Layer 8 of a small transformer language model trained on English Wikipedia (11 layers, counted from 0, width 96).
A neuron adds its activation times its output weights to the MLP's output. To switch it off is to set its activation to zero at one token and run the rest of the model.
A neuron's activation on a vector x is SiLU(gate . x) times (in . x), where the dot is the dot product.

Input weights of the MLP neurons that the questions are about. A number n stands for n times 0.011.
n23 gate: -21 35 29 -34 -10 -63 -30 -28 -31 -6 -15 35 20 2 -25 20 -14 2 21 11 -17 34 -3 6 -54 4 2 10 -20 -2 3 -11 -17 5 21 19 49 -29 -5 -14 9 14 19 24 -3 -14 1 -2 -44 -28 11 9 18 1 26 14 -10 -3 12 -3 0 -28 25 -33 -15 -9 27 -36 39 -22 3 34 19 17 19 -43 11 28 19 -12 5 25 -13 -23 3 -1 10 -3 18 -21 26 3 4 5 -17 19
n53 gate: 49 -11 -18 36 -27 3 -6 -4 -17 -39 28 -2 19 -36 2 -32 20 -14 -38 66 -14 -39 -6 -29 -41 -14 -4 -3 -20 -14 -10 -21 -68 31 -6 2 41 -21 -28 -14 -45 -39 46 18 -38 26 41 -3 -6 25 14 3 42 4 20 28 2 -8 -59 -15 -16 10 -6 -10 -9 -41 -17 16 -31 -13 -8 -26 41 -8 -5 34 -18 -27 -25 1 8 6 -28 -5 -43 48 4 14 57 25 2 6 16 -20 20 26
n93 gate: 9 43 10 4 1 -5 -24 9 27 -1 28 -1 -19 18 -13 41 27 -36 6 -21 15 35 16 -25 -26 -10 -16 41 6 -35 3 -24 13 2 11 -10 48 -12 25 -7 31 -14 13 19 38 -4 -8 10 -10 -15 5 17 -34 12 -1 -30 27 24 -5 -14 27 -2 31 -32 1 -9 20 2 51 -3 -16 11 -25 -3 18 -35 -13 5 -23 -1 36 -31 -23 7 -5 6 -32 5 -34 -2 -58 -23 -15 3 -3 1
n95 gate: 8 3 -17 -47 -21 8 -33 3 -47 19 -56 -1 -33 -31 -33 4 10 -33 15 32 27 1 -12 -3 -10 -14 -13 1 5 -4 16 11 6 9 -17 -11 -19 6 -28 -8 8 6 -15 41 -34 18 26 -29 -30 -1 19 27 -1 41 14 30 1 43 -8 38 41 -1 2 35 2 38 29 19 7 12 28 -1 30 12 4 18 -74 -12 -1 26 -28 5 -22 18 -2 -25 12 2 2 -3 5 11 1 2 8 36
n148 gate: 52 52 -40 9 13 17 -22 18 27 19 -13 3 0 13 -38 -37 -25 -32 -7 14 -13 -23 -20 41 9 39 19 33 -30 20 61 -10 42 34 37 -7 -3 5 -17 -23 -3 -25 2 0 4 -44 -33 16 -19 -36 -23 29 -32 -4 -10 -15 4 -28 -1 33 11 34 -40 -23 -41 8 -35 -17 3 10 6 -5 22 -34 35 15 4 -11 0 2 48 34 -33 9 -18 23 -10 2 -26 29 -7 -3 6 -16 7 10
n163 gate: -2 -9 -26 26 -33 1 -48 -6 30 -24 22 16 -6 20 -61 3 21 -15 -23 77 -9 13 29 -26 -37 2 -20 18 29 -14 33 17 -35 -2 23 21 35 -9 -65 2 -17 -42 -20 29 -10 -21 60 -23 19 4 -19 -1 -23 -34 -23 26 -13 2 6 5 11 -5 43 -25 -12 4 -26 -49 24 -10 19 40 8 1 -44 24 -27 34 -23 10 22 19 -3 -10 -22 47 7 42 45 -55 -11 10 -6 28 -18 11
n227 gate: -34 54 2 13 -26 -11 3 7 -11 -10 -11 57 5 28 21 12 -16 -27 27 -14 -2 29 7 -56 -18 -37 37 -40 -11 -13 -5 -40 34 46 4 -16 -5 -25 17 -21 -23 33 5 -14 1 4 -24 -25 -7 25 15 16 -43 11 39 -69 -27 8 -3 6 -11 -36 28 -9 10 -18 -58 -12 -16 39 -40 14 -11 -1 -33 -46 45 -33 -7 22 -68 12 -16 -9 -11 4 -41 7 -49 16 29 -18 45 -7 27 34
n263 gate: -14 -22 -30 57 12 -28 -28 -30 -4 5 1 14 18 9 -6 -4 23 -35 -17 -13 7 15 35 -36 13 -43 48 17 10 15 12 -1 -27 1 -2 -10 8 6 -29 14 -31 19 -3 7 30 -52 -33 23 41 -14 18 58 4 -4 -15 22 -20 16 16 33 37 16 -52 34 -32 6 -17 -2 -13 -9 -23 -13 39 4 -31 -30 25 11 -23 14 -26 -16 -38 -18 -45 -21 22 13 -22 -21 32 5 -22 -16 -24 -49
n364 gate: 27 14 41 -73 -8 -11 0 -21 -26 -11 12 -28 -25 -6 -22 0 3 28 25 31 9 -9 -24 10 -34 3 -7 -32 9 5 28 -20 41 20 13 10 28 -57 -29 -25 37 -8 -3 -8 -30 20 4 -34 -9 31 -45 -2 -24 11 29 26 19 12 -12 -95 -3 55 -39 -43 15 -84 -23 -61 1 -10 18 31 14 -18 39 47 2 -9 12 -13 23 -7 -37 6 5 34 30 -7 -37 18 -11 -27 26 11 -10 -22
n23 in: -19 43 -23 -33 5 -25 -9 36 -42 -18 15 6 8 13 8 6 -8 16 18 9 3 -12 -20 -25 -2 -28 -11 -13 -23 0 48 -63 4 3 -32 1 -8 11 -41 -6 -21 -13 -18 -10 -10 11 2 -23 16 -29 19 17 -3 6 -45 36 -43 15 -14 6 20 -39 -13 32 -31 -4 36 28 38 -10 16 -9 -33 -12 39 -17 -13 -19 0 -34 -34 4 -16 7 -31 -1 14 -16 -18 -5 -1 4 17 6 63 19
n53 in: -57 11 -19 17 21 49 -15 -12 -1 52 -19 8 -9 -36 -29 -10 -16 -13 12 25 29 -6 20 0 -11 -85 13 -37 1 -11 9 21 35 -6 -35 28 -12 -8 53 -33 -13 -33 -17 16 -15 -18 36 36 19 -15 -6 43 -12 -7 35 -7 23 -31 22 55 -49 27 25 -5 -19 48 9 3 -8 1 -40 17 -12 16 -6 19 -21 -30 19 27 -22 3 22 24 -38 12 -18 -46 23 17 12 10 3 -22 -37 86
n93 in: -1 4 -15 -11 -8 2 1 19 42 52 2 30 28 -4 -2 -34 -14 33 -49 26 -11 -4 45 21 18 6 11 0 -31 38 -17 22 -11 0 -18 7 -29 58 -45 -14 -27 -2 27 -12 -43 33 28 -28 -29 5 -20 -51 42 52 14 24 -4 -4 36 -20 -15 17 -41 39 0 -5 -10 8 20 30 41 9 14 0 14 43 11 10 -9 2 -49 58 14 -1 7 -11 17 18 7 19 -14 13 -5 12 5 -2
n95 in: 18 32 8 16 37 -49 -49 16 29 -18 16 22 -11 22 27 -27 8 24 34 14 1 -24 23 2 -48 20 -26 -25 -15 30 -39 19 27 21 25 4 -31 5 0 15 22 31 23 -11 -11 -7 -20 -6 12 31 5 -23 27 -33 36 -10 -3 -22 42 -30 12 -38 2 -25 23 33 -37 35 -10 16 50 -46 -31 -13 -37 -18 6 -17 -9 18 -5 21 -21 8 -30 15 26 50 34 32 -17 10 -1 39 -40 41
n148 in: -17 -10 -35 -1 -13 16 56 -5 25 -12 8 -37 -20 -17 34 38 14 42 -44 -34 19 -14 2 22 -23 -14 43 -14 -17 -12 -27 3 -40 16 8 -4 21 12 -7 8 -13 2 19 5 48 -22 14 -27 -5 13 18 -44 -10 -10 31 7 -10 18 12 -17 -65 -16 0 16 14 -56 58 5 1 -2 40 6 -10 1 -38 4 -38 19 -72 16 2 -30 -10 -11 58 -23 24 3 17 14 -5 -15 -15 -21 -4 -3
n163 in: -52 5 -13 10 4 23 -34 -4 25 10 -12 11 43 2 -43 7 -49 -16 -29 2 -65 2 -35 22 -14 -3 34 -4 4 10 18 -62 71 23 16 47 36 23 31 -2 15 -18 31 2 7 21 10 -18 53 8 0 12 -3 -9 -44 6 39 17 -4 28 22 -8 51 -48 -72 64 -8 -59 6 6 -35 -9 -36 -36 -37 -25 -43 24 21 -34 -13 14 -6 36 -45 -31 -32 40 -6 23 -36 54 2 22 -17 -5
n227 in: -41 -40 19 48 -6 -10 -13 17 -2 -7 -72 1 12 44 -1 -34 13 -6 37 -26 37 13 8 -24 44 -13 55 -49 -4 32 69 42 46 22 0 -10 -48 -13 -1 -35 12 -40 26 34 -10 5 -12 7 10 5 8 4 31 37 35 -30 -41 -19 -13 -23 7 -36 19 -11 37 -15 -1 -30 52 53 3 -29 -13 -5 -12 24 -3 2 -52 -5 -12 53 4 10 -27 -22 -17 53 33 16 20 -12 21 -5 9 6
n263 in: 18 26 -10 10 14 24 -26 -49 -17 27 17 2 -6 6 34 -5 -16 -25 18 -34 -9 17 -29 12 -23 10 29 -9 8 -23 -4 17 44 -18 -13 1 -10 -26 14 53 4 5 -19 8 -21 -6 -8 5 37 -38 46 -68 -6 39 14 -4 -3 -11 -4 11 -56 -31 3 9 2 27 28 -20 -12 57 -21 36 -40 37 31 -36 -11 -45 -8 -4 6 7 10 -33 45 14 -23 -44 6 -60 65 9 36 2 46 6
n364 in: 25 35 -18 -44 -33 24 40 -18 6 49 47 -6 30 45 11 17 -24 8 -27 -10 -38 36 -20 -10 -15 -39 -34 -37 7 58 -63 4 -71 -26 17 -5 -25 16 -23 -6 -12 -14 28 -10 -36 8 8 -56 -15 -47 -10 32 4 -18 3 -27 28 -8 11 49 -71 -43 -37 28 20 6 41 -13 26 -30 4 -12 7 25 13 19 -22 -41 5 -45 -6 8 -17 -27 30 -10 17 32 9 11 -3 3 24 -3 -26 -73

Output weights of the MLP neurons that the questions are about. A number n stands for n times 0.005.
n23: -22 9 3 4 -11 -15 6 -12 -3 -18 13 16 -10 11 -54 -1 23 7 10 -14 -1 -6 10 -17 -46 6 2 -37 14 1 -7 26 -16 12 -5 23 -10 -7 4 -15 1 -10 20 -14 -28 -17 -3 -23 27 24 11 -18 -44 1 -6 -3 -13 2 21 6 -7 13 -7 -5 -2 -27 -19 -12 14 6 -43 28 -3 25 -36 -9 -6 3 7 8 16 -20 12 15 -9 -33 -1 -13 12 -1 8 -41 1 51 25 12
n53: -24 32 -8 23 -5 3 -5 11 40 -24 10 -5 17 19 9 51 13 13 -9 -64 15 4 -23 29 24 5 11 27 13 -35 11 -6 6 48 32 -12 7 19 32 22 -29 43 14 -6 13 -2 -17 24 -30 39 16 -35 24 12 -1 13 -6 14 9 -29 9 39 4 -19 20 12 2 38 -7 -44 25 7 -24 25 12 -4 -17 2 -8 -45 13 7 -5 29 21 6 -7 14 -24 6 -59 -7 -25 20 -20 -10
n93: -21 0 -12 37 12 20 -1 -22 1 -28 22 -21 -14 -32 20 -24 22 14 9 30 -21 9 20 -35 18 -6 7 -2 -9 -43 21 13 -30 20 -12 6 -19 -18 9 -58 16 -11 14 -10 -10 -7 -5 6 -33 -11 16 -35 -37 -11 10 4 -23 -13 -4 -74 38 -30 -54 -14 16 -53 33 31 -23 -16 -26 17 -21 31 17 24 -10 2 18 7 10 -6 -12 -8 -5 -7 -11 10 -22 -18 8 21 -2 9 22 -6
n95: -31 3 16 20 19 4 10 -3 -6 8 -1 -25 34 12 -3 -24 -12 3 -12 3 -34 44 -8 -19 -6 0 3 6 0 -24 10 37 -17 36 -1 -39 20 16 5 -21 -1 -2 -23 -1 18 33 25 -13 -20 17 -24 35 1 10 -11 -7 42 8 -22 14 27 7 7 2 40 -19 14 -9 29 -18 2 40 -20 -12 15 -7 -18 4 -35 5 52 -35 7 -17 9 6 -19 -28 -34 6 13 -19 -7 2 -27 -12
n148: 12 -19 26 12 31 -4 19 -9 -49 20 5 39 -3 -10 12 15 -13 -5 -3 -19 1 -20 -28 24 -1 -6 39 -24 4 0 9 13 -16 10 -9 -1 13 -3 -5 -36 -36 -28 22 11 -55 -27 15 -12 14 5 -12 -8 -28 -12 36 23 59 -14 28 54 -8 14 29 -20 81 -62 -27 5 -12 -34 -34 27 26 -1 11 24 17 -18 -14 11 -5 34 -1 14 -8 -1 -12 -6 -11 16 7 -2 -9 -32 -21 -22
n163: 12 -20 43 -10 12 32 1 -35 69 8 -6 -4 -2 28 7 18 -1 11 -40 18 -17 -24 17 16 -7 6 -12 -19 9 -35 1 -24 -14 4 -6 29 46 -21 6 -16 -60 -16 -22 10 -16 23 10 -8 -6 -6 6 -13 -27 9 17 19 37 18 -23 -4 -4 -4 -1 5 90 23 -8 5 -21 -5 32 -15 11 15 23 -37 1 23 -21 10 25 18 -10 18 -13 5 1 -4 25 -34 -6 2 -46 3 -50 27
n227: -14 5 32 -10 -10 -30 21 -10 2 -27 41 17 -6 1 -26 -5 -18 9 -33 -6 13 13 -28 -6 -12 6 -9 -10 -5 7 9 36 29 -7 28 -2 32 -18 7 -37 -12 9 -17 0 11 -2 -24 51 -15 -5 21 34 7 -21 -16 14 -41 -19 -9 -2 -11 -31 52 -18 -37 7 -2 -22 26 -9 -2 78 -42 -34 13 -3 33 13 -66 -38 -11 -14 14 -32 -9 -1 -26 -5 31 -19 39 -29 36 -2 16 7
n263: -13 11 -42 -35 4 16 37 10 31 -29 20 7 6 23 -2 1 -17 -12 -3 -13 -28 26 11 12 -12 6 -5 -9 17 49 -5 -2 31 1 14 13 0 -8 -18 -33 -36 -23 -5 2 -11 -7 -32 17 -16 -2 -6 -18 21 10 10 -14 -1 5 -9 -94 27 -5 7 -22 11 9 14 -24 -12 20 -15 -40 -11 -12 -3 5 38 24 27 5 9 -34 -17 16 19 8 5 8 11 -36 0 -1 43 -23 -9 -8
n364: 44 -18 -40 -2 10 -16 46 53 6 8 10 49 -12 47 6 -11 18 -50 7 53 32 27 37 26 -45 8 -42 -20 -40 10 26 -25 3 -12 0 27 2 30 65 -23 18 48 23 -19 0 10 0 27 -33 -9 28 -13 18 -60 8 -7 -3 4 41 -11 -6 -17 2 34 11 3 18 8 0 -4 32 -13 -38 21 9 -20 -1 42 -36 14 -4 -1 -3 7 -6 -29 14 -10 -6 51 -3 -6 -8 4 1 3

Each question names a token from some text and the token that comes next. It shows the vector x that enters the MLP there. A number n stands for n times 0.044.

Then comes g, the gradient of the next token's log-probability with respect to the MLP's output, scaled to length 1. A neuron's effect is roughly proportional to its activation times (output weights . g). A number n stands for n times 0.0041.

" in", then " "
x: -29 -8 -12 -31 35 -14 -10 3 -12 31 -26 -42 -11 -14 -13 40 -5 16 49 18 -9 -15 -46 -13 9 -1 -80 -16 -11 23 -17 30 -48 -24 31 -2 -1 -16 -17 -21 1 8 -12 -11 -3 5 -11 -12 5 -22 -27 11 29 19 5 17 18 -7 -16 6 7 -24 -5 16 17 20 -12 16 25 -10 -12 15 -9 -1 12 6 16 32 13 -5 11 12 8 -26 -50 16 14 4 10 -41 -2 -1 -3 3 36 10
g: -36 -2 -34 -5 22 -31 -16 -18 0 -13 -15 -2 -6 2 -20 -4 59 30 -26 -27 25 32 32 29 -14 20 8 10 11 -9 31 15 5 35 -30 -15 14 -56 18 31 9 24 -18 -10 8 -24 -27 -21 19 23 -10 -43 46 -14 -10 10 -25 -1 -21 -26 12 -15 -13 22 -5 -3 59 16 -7 -19 -19 -31 -17 0 -52 -62 -21 -7 31 3 -31 24 37 26 32 -30 1 3 2 30 49 -11 -6 32 26 -4
Which two neurons, each switched off alone, lower its probability most, in order? n23, n163

" that", then " c"
x: -10 -30 26 18 -5 5 -10 -11 12 -40 -57 -8 -28 -2 -12 20 1 4 -3 -19 -13 -13 -4 26 7 5 -31 -4 -12 -16 25 -5 -14 5 34 -17 -14 -19 -23 -31 12 -24 -8 -31 -8 16 8 -31 16 18 -10 -6 -27 24 17 24 10 12 -25 -41 10 -34 5 14 54 57 -32 -8 -3 -1 -17 0 7 -2 -16 16 12 30 17 20 12 6 29 -15 -29 22 10 -8 5 12 -7 -14 -41 14 18 22
g: 13 -15 18 36 37 14 52 -27 -4 7 -6 46 -4 -19 23 22 -12 7 -34 -36 -14 -39 -45 1 31 18 -27 -5 -44 -6 2 -20 -5 35 -5 4 -49 -3 23 50 -18 21 -19 -23 -16 43 21 60 29 -30 40 24 30 25 -28 29 29 -12 11 10 29 38 2 -52 1 12 -37 11 29 -27 -9 24 45 14 12 22 -4 -19 11 -19 -6 -8 25 12 -1 6 -24 7 4 7 9 15 -23 8 5 12
Which neuron, switched off, lowers the next token's probability most? n364

" l", then "ater"
x: -46 -33 -29 23 -3 4 18 27 40 2 -5 -4 -8 -15 -11 38 3 8 39 -14 -15 4 14 3 -30 -11 -27 8 -10 27 -1 -1 -48 24 13 -3 -20 -14 19 7 -11 -5 -8 -11 39 -17 30 -21 23 8 30 23 33 30 -7 22 -16 -20 -17 -11 65 14 29 22 -8 32 -23 12 -13 13 0 -3 -8 24 5 39 24 11 9 49 13 -5 -15 -11 12 6 17 -36 -5 8 -11 -13 -4 -14 37 -17
g: -29 27 -9 -26 -21 6 -3 -12 18 -19 -40 -32 -20 16 -60 -16 19 -15 -9 3 69 -25 14 -13 -5 -20 21 -29 -29 -21 -23 16 -16 -25 -21 6 22 -62 12 30 -33 33 10 -12 5 -10 -3 -31 4 8 54 -3 18 -40 38 30 0 19 -3 -25 18 -21 -28 14 29 -34 -12 -43 -7 24 -35 33 -1 44 -33 4 -6 3 -63 -5 11 -5 16 16 4 -25 3 25 9 -3 -24 -13 -31 -22 -9 -7
Which neuron, switched off, lowers the next token's probability most? n263

" l", then "ab"
x: -39 -24 -4 -4 -12 4 39 14 28 -17 -15 9 -29 -24 0 30 -22 28 2 -10 -18 -13 32 39 -36 -1 -26 -2 -7 18 -7 14 -48 6 -1 -13 -22 -37 -1 -12 18 -9 -14 0 20 15 27 -11 5 17 51 3 17 -4 -3 5 -21 17 -36 0 49 -13 33 16 -3 38 -5 35 -10 16 -8 34 -8 16 17 22 16 -17 21 25 10 -10 -13 -6 3 -4 43 -29 11 12 -22 -9 7 -15 48 4
g: -31 17 -36 17 -7 -19 -6 28 -41 -10 -35 -1 22 -21 -18 -4 -14 13 -8 41 -4 35 -6 17 -14 11 -11 -68 27 7 10 -24 25 14 -18 2 9 -16 -28 7 37 -9 -8 -3 8 -3 4 -3 11 52 23 -15 -8 17 36 -27 40 -14 -13 1 -43 50 -1 -28 -9 -6 -1 59 7 -27 23 -55 -8 -43 13 9 13 24 34 37 -47 39 4 20 12 -22 -14 8 27 -2 -37 -14 -9 -20 -3 53
Which neuron, switched off, lowers the next token's probability most? n95

" Th", then "om"
x: 9 -14 36 10 43 -13 -1 -29 45 -22 -2 10 -13 -5 -2 -13 38 -1 -22 -32 -4 2 -41 -15 0 17 19 9 -15 -3 15 33 -8 7 25 6 -28 -6 12 -14 42 23 33 20 22 22 -3 -16 9 15 23 -21 27 45 20 -18 30 -8 -24 -14 14 -16 48 -16 15 -10 14 -1 -14 11 -61 13 -19 -5 -33 26 4 39 12 30 -3 22 7 13 -6 9 13 22 -3 -10 13 -11 -15 6 31 -18
g: -24 -22 -9 -55 -46 -38 10 33 20 -47 10 -49 -1 19 7 9 -9 18 -17 12 32 24 -32 -34 -34 -11 -4 -39 24 30 -45 -31 10 2 3 -24 -17 -38 22 31 7 -15 9 51 38 -24 -62 12 -13 -6 -3 -25 -20 9 21 1 12 -19 0 7 9 22 41 3 -6 22 -1 -26 58 -37 8 5 23 20 -25 -12 6 -22 -5 33 51 -4 -13 -5 5 1 -4 -16 -9 -22 6 18 -25 22 -27 -27
Which two neurons, each switched off alone, lower its probability most, in order? n227, n93

"e", then "are"
x: -21 -34 -17 -16 20 -35 6 -9 12 -16 9 -9 -20 22 16 44 -26 6 -4 -28 -4 -38 8 -46 4 -19 -15 -6 -32 -26 15 7 -41 14 25 2 1 -30 -33 -34 14 3 36 -19 20 -30 39 14 -5 39 12 -26 48 -21 15 7 -3 -26 1 -26 31 -22 -3 -28 -9 14 -28 40 -2 21 16 2 4 16 0 -34 12 9 16 8 -36 -6 0 -30 3 6 8 10 36 -26 -14 -28 1 20 2 21
g: 26 -19 12 -57 0 13 -2 -6 -6 14 6 -10 45 -22 -6 2 -11 -37 -8 -11 -25 -4 15 18 34 -25 -71 -21 24 25 4 11 -6 17 0 -13 -26 -30 8 19 8 14 8 33 29 -2 -10 -19 -64 5 36 -22 -26 -10 17 -71 9 13 12 -13 24 -18 -1 37 -2 -34 42 0 -5 17 -3 8 -12 10 -17 -35 -5 -17 9 -4 -69 -51 9 -21 39 4 -36 -8 -21 -32 17 16 -10 -3 26 39
Which neuron, switched off, lowers the next token's probability most? n53

"198", then "1"
x: -8 7 14 -25 -13 -2 21 -31 49 22 3 -27 -6 -27 -12 59 -4 34 -8 -17 6 20 12 45 17 -28 -46 -19 -65 -1 1 6 -8 16 16 -10 -28 -11 -19 -15 12 -35 4 -3 3 5 -45 -1 7 -18 11 -33 -2 13 22 18 0 -10 -11 -27 -9 -21 16 12 2 18 12 -1 -17 14 -22 0 7 25 31 -18 25 -28 21 -1 -1 -22 -13 -14 19 -3 40 44 3 9 25 -21 -13 -1 18 -33
g: -35 -36 15 42 -22 -31 10 -20 24 -16 -33 -13 0 -7 -8 -7 -18 12 -8 -15 18 -25 -15 -40 -49 7 5 -9 -14 9 -52 -10 22 -4 -1 4 -4 -17 -21 -7 -29 20 -25 37 -4 -26 -27 86 71 -44 9 -7 -30 2 -39 9 -8 5 7 16 11 22 28 6 -4 -20 11 17 -2 -12 6 0 19 3 20 -29 -36 38 -41 62 -19 2 -4 -18 34 -6 -34 1 6 21 28 35 -1 -24 -8 1
Which neuron, switched off, raises the next token's probability most? n364

" W", then "ill"
x: 10 9 19 -3 -8 -16 24 -13 46 -12 -9 -19 -5 29 -6 15 0 -2 21 -43 30 1 -24 6 20 15 -16 -30 3 40 17 1 -11 18 24 11 -2 -28 0 5 10 9 36 -12 8 8 -22 0 22 -31 16 -14 6 8 21 -22 -17 -15 -13 44 -7 -42 32 -12 -19 25 46 19 11 0 20 31 1 8 -46 -38 -12 22 -18 31 -13 21 -19 -14 31 48 30 -9 -2 22 -5 -27 -3 5 43 0
g: -4 26 14 19 30 -1 -17 -20 24 -19 -37 -24 -44 -9 -14 0 32 -15 1 9 14 -29 7 -14 -23 21 25 -12 -2 30 -25 -13 44 -56 8 30 -17 29 -52 23 -25 -25 40 -18 -19 -1 56 11 -33 36 11 15 13 -10 -18 -27 -15 6 -29 8 -16 -23 31 0 -12 -24 4 -21 -8 23 -29 -16 -7 -36 -2 8 19 -14 0 -3 31 7 10 40 -37 -46 -58 39 -32 58 -4 -9 -5 13 5 24
Which neuron, switched off, lowers the next token's probability most? n93

" re", then "pl"
x: -4 -11 -8 8 -2 -26 19 0 -4 21 -2 -30 25 37 -4 23 -13 9 16 2 -4 -24 -32 -4 -2 5 -37 -14 -14 2 10 -6 -38 16 15 11 -54 -25 -23 -28 28 7 -17 -28 34 -3 -6 9 21 -40 6 10 -4 31 -6 2 -49 24 -20 -14 15 14 3 -20 -54 4 -21 16 -6 -13 -1 16 29 18 35 22 14 -19 22 -18 -26 -11 -15 -3 -23 0 36 -41 10 -37 -23 -41 1 4 14 13
g: -3 -29 34 31 -28 -13 33 11 -45 4 -28 27 9 -85 2 -3 -30 -18 40 -11 -25 -18 34 30 -3 28 -33 13 4 -15 -7 -17 -2 17 -36 1 -13 -40 -8 33 2 -20 11 0 -17 -39 -28 38 19 -14 -10 -11 -8 16 -17 5 -13 -33 50 12 -2 -13 11 -21 -11 -23 7 -8 0 -11 -22 -6 12 15 7 19 -16 67 -2 -65 27 57 2 9 4 -10 -7 22 -27 28 -28 -3 15 -24 -23 -5
Which neuron, switched off, raises the next token's probability most? n148

" re", then "f"
x: -18 -34 -7 26 -23 0 15 17 21 -13 -16 -62 -16 43 -6 22 31 -2 26 18 10 -10 -14 -7 -7 0 -24 22 -18 -2 13 4 -48 31 21 7 -27 -36 -7 -14 19 -7 -19 18 6 -41 22 12 31 -17 12 12 4 64 -2 17 -12 -7 -14 -18 3 38 9 -9 -11 3 -21 -8 8 31 -10 10 16 37 38 13 12 29 21 -12 24 -22 -24 0 9 20 25 -26 1 -20 -19 -43 12 11 18 29
g: -6 49 -10 8 -37 -20 12 4 -2 -3 12 -17 14 -74 -41 -5 1 20 -29 19 43 -6 -60 10 -9 26 19 29 -13 -22 14 -9 -50 12 8 16 -46 53 2 -2 -15 -13 59 -8 -1 -2 -6 -18 -27 16 -14 21 4 -56 3 -4 14 -22 -17 -26 -12 -19 -28 -16 -20 1 -38 -2 39 -44 35 -5 8 -19 14 28 -10 -21 -1 26 -3 -9 4 -2 -30 19 -8 40 -20 -16 11 -32 11 6 -2 52
Which neuron, switched off, lowers the next token's probability most? n163

"uring", then " a"
x: -13 -9 -3 -3 11 -2 -21 8 61 23 -14 -1 23 11 -14 52 11 -7 0 0 7 3 9 -1 2 -5 -21 0 -12 -7 -33 27 -39 -8 27 21 0 -37 -16 -26 -2 -23 -6 35 -1 -12 3 8 32 33 4 -10 4 7 78 -4 6 -19 -35 -5 -9 -21 5 13 7 35 -18 -18 27 37 -38 10 7 -1 3 24 1 47 9 2 17 6 14 -5 -28 14 11 -9 56 -35 -9 10 -2 33 36 21
g: 17 2 13 -9 -1 -1 15 -34 -39 5 -12 -40 18 -7 34 -54 11 14 7 4 -9 24 -3 17 -7 5 0 -31 -48 -23 -33 -14 -4 37 31 -27 6 -6 38 7 -6 5 64 -20 5 1 -24 6 -43 27 -19 -45 -40 67 12 -2 -2 -29 -38 24 32 4 -24 50 17 10 -40 -14 -4 12 35 -48 0 -12 5 -10 -49 10 41 -12 16 -13 4 27 -18 7 -7 9 33 4 -12 9 -6 -22 -28 -24
Which neuron, switched off, lowers the next token's probability most? n53

"inal", then " b"
x: -16 15 -38 14 3 -39 6 7 -33 40 -7 -12 -33 8 7 -8 -5 -9 34 -38 -8 -7 -24 26 28 -18 -26 1 -19 -55 -27 5 -19 -15 28 10 -43 -5 -13 -33 -39 -5 5 -3 3 -9 -9 2 20 -6 17 3 23 20 38 4 -21 25 -13 -9 -5 -51 -11 1 -24 62 24 42 9 2 -17 -10 -15 20 10 0 -13 22 11 12 -16 -21 25 -10 -18 9 12 -7 18 14 -9 12 9 -28 27 -4
g: 20 -8 7 16 -46 1 -20 -34 -3 14 -23 13 -40 -17 30 28 -9 -12 -12 11 -4 -5 18 -43 6 -5 -56 -14 -55 -32 2 -14 -29 -30 -3 -1 -7 3 -22 81 2 -53 9 -1 14 7 54 0 5 39 -5 -16 -62 14 12 -11 11 11 3 9 20 2 -17 -2 -13 15 13 -17 44 -11 -12 -21 6 29 35 -37 22 16 17 -17 -40 21 -3 5 2 -10 -7 33 1 -16 -6 37 -44 24 38 34
Which neuron, switched off, raises the next token's probability most? n95

" ex", then "t"
x: 18 -29 15 8 -17 -52 15 -13 -32 27 -22 -4 27 16 0 8 -16 -1 33 9 -13 -4 -6 24 16 -12 -12 -13 -19 11 -20 13 -29 13 21 -26 8 -28 -14 -25 34 7 -7 9 23 -22 -15 13 20 -26 -29 7 24 1 -35 47 -8 7 -4 1 24 19 21 -2 -4 0 3 38 -4 -10 -41 40 -25 28 -24 -14 -3 22 53 -26 -2 -12 25 15 -28 -5 45 -15 -21 -11 42 -9 9 4 26 4
g: 28 -1 26 3 6 15 -27 12 28 45 -7 -30 -13 41 1 42 9 -8 -25 -11 -14 15 10 25 -24 -11 -23 7 43 7 24 29 -2 -52 4 -23 1 -11 -18 -3 42 -1 -11 -41 -9 -34 -12 16 29 28 -14 -20 -11 49 -6 -13 -29 17 10 7 8 25 -38 -4 -3 3 12 33 -51 35 -49 -14 -35 55 4 12 12 -27 21 -25 -24 -13 22 15 -10 -8 31 -19 49 -37 -59 -17 13 -17 3 -20
Which neuron, switched off, lowers the next token's probability most? n23

"ed", then " by"
x: -3 -8 -42 -4 11 -40 -27 -10 6 37 -1 2 -9 9 23 -1 -10 -24 -3 1 35 -2 -48 7 -10 11 -49 1 -18 4 -35 -7 -16 -7 36 7 -27 8 -1 10 -27 -34 39 -6 8 -26 -20 -23 0 -10 27 -37 28 31 12 -7 -30 -28 4 20 1 -35 -2 14 7 52 4 -21 14 8 7 -22 19 -9 12 -24 11 26 44 11 -6 -30 25 -7 15 -23 -8 -13 34 6 28 -1 26 -4 24 -20
g: -5 16 16 -22 5 25 -6 23 23 -34 22 -14 -15 35 6 -3 2 18 -5 -16 16 -4 1 -52 -9 -2 4 0 23 -6 -66 9 10 15 48 -1 24 -57 4 -13 -1 -18 33 -8 -15 38 -27 4 27 5 -4 -3 -3 -34 9 34 -34 -26 40 9 42 -29 37 -6 -8 15 -11 -11 2 -54 -64 34 24 23 -31 35 -20 17 -2 28 42 -24 31 -4 37 15 33 -3 7 -2 -13 45 24 18 -4 -29
Which neuron, switched off, lowers the next token's probability most? n23

"al", then "ed"
x: -4 -31 -41 19 25 0 -2 13 -10 15 5 -34 -25 -16 4 23 -29 12 5 4 22 2 26 -10 1 -15 -30 -3 -43 -24 14 32 -25 15 30 14 -27 17 5 -13 1 -29 -6 -4 9 -30 53 8 23 28 3 -38 -11 45 30 2 -12 -15 -17 2 -16 -23 6 1 6 29 -2 31 -24 29 -40 -38 11 8 22 27 -17 25 35 25 13 8 31 10 -4 6 3 -5 48 18 -29 -10 19 17 25 1
g: 11 30 -33 29 -13 -5 23 -17 -24 -7 34 9 -41 22 23 14 -9 27 -19 -52 2 -16 10 -28 5 -27 17 -6 15 -19 -4 0 -28 12 -27 -3 -17 -2 -30 28 0 23 -21 19 14 -46 15 -7 -16 10 13 -37 50 0 -21 10 7 -15 -21 -23 -6 24 12 -33 -31 6 49 5 -9 -7 59 -13 22 50 -12 29 35 25 -19 39 22 -19 -26 5 65 -27 -28 -10 -8 67 -18 -8 24 -23 -9 -7
Which neuron, switched off, lowers the next token's probability most? n53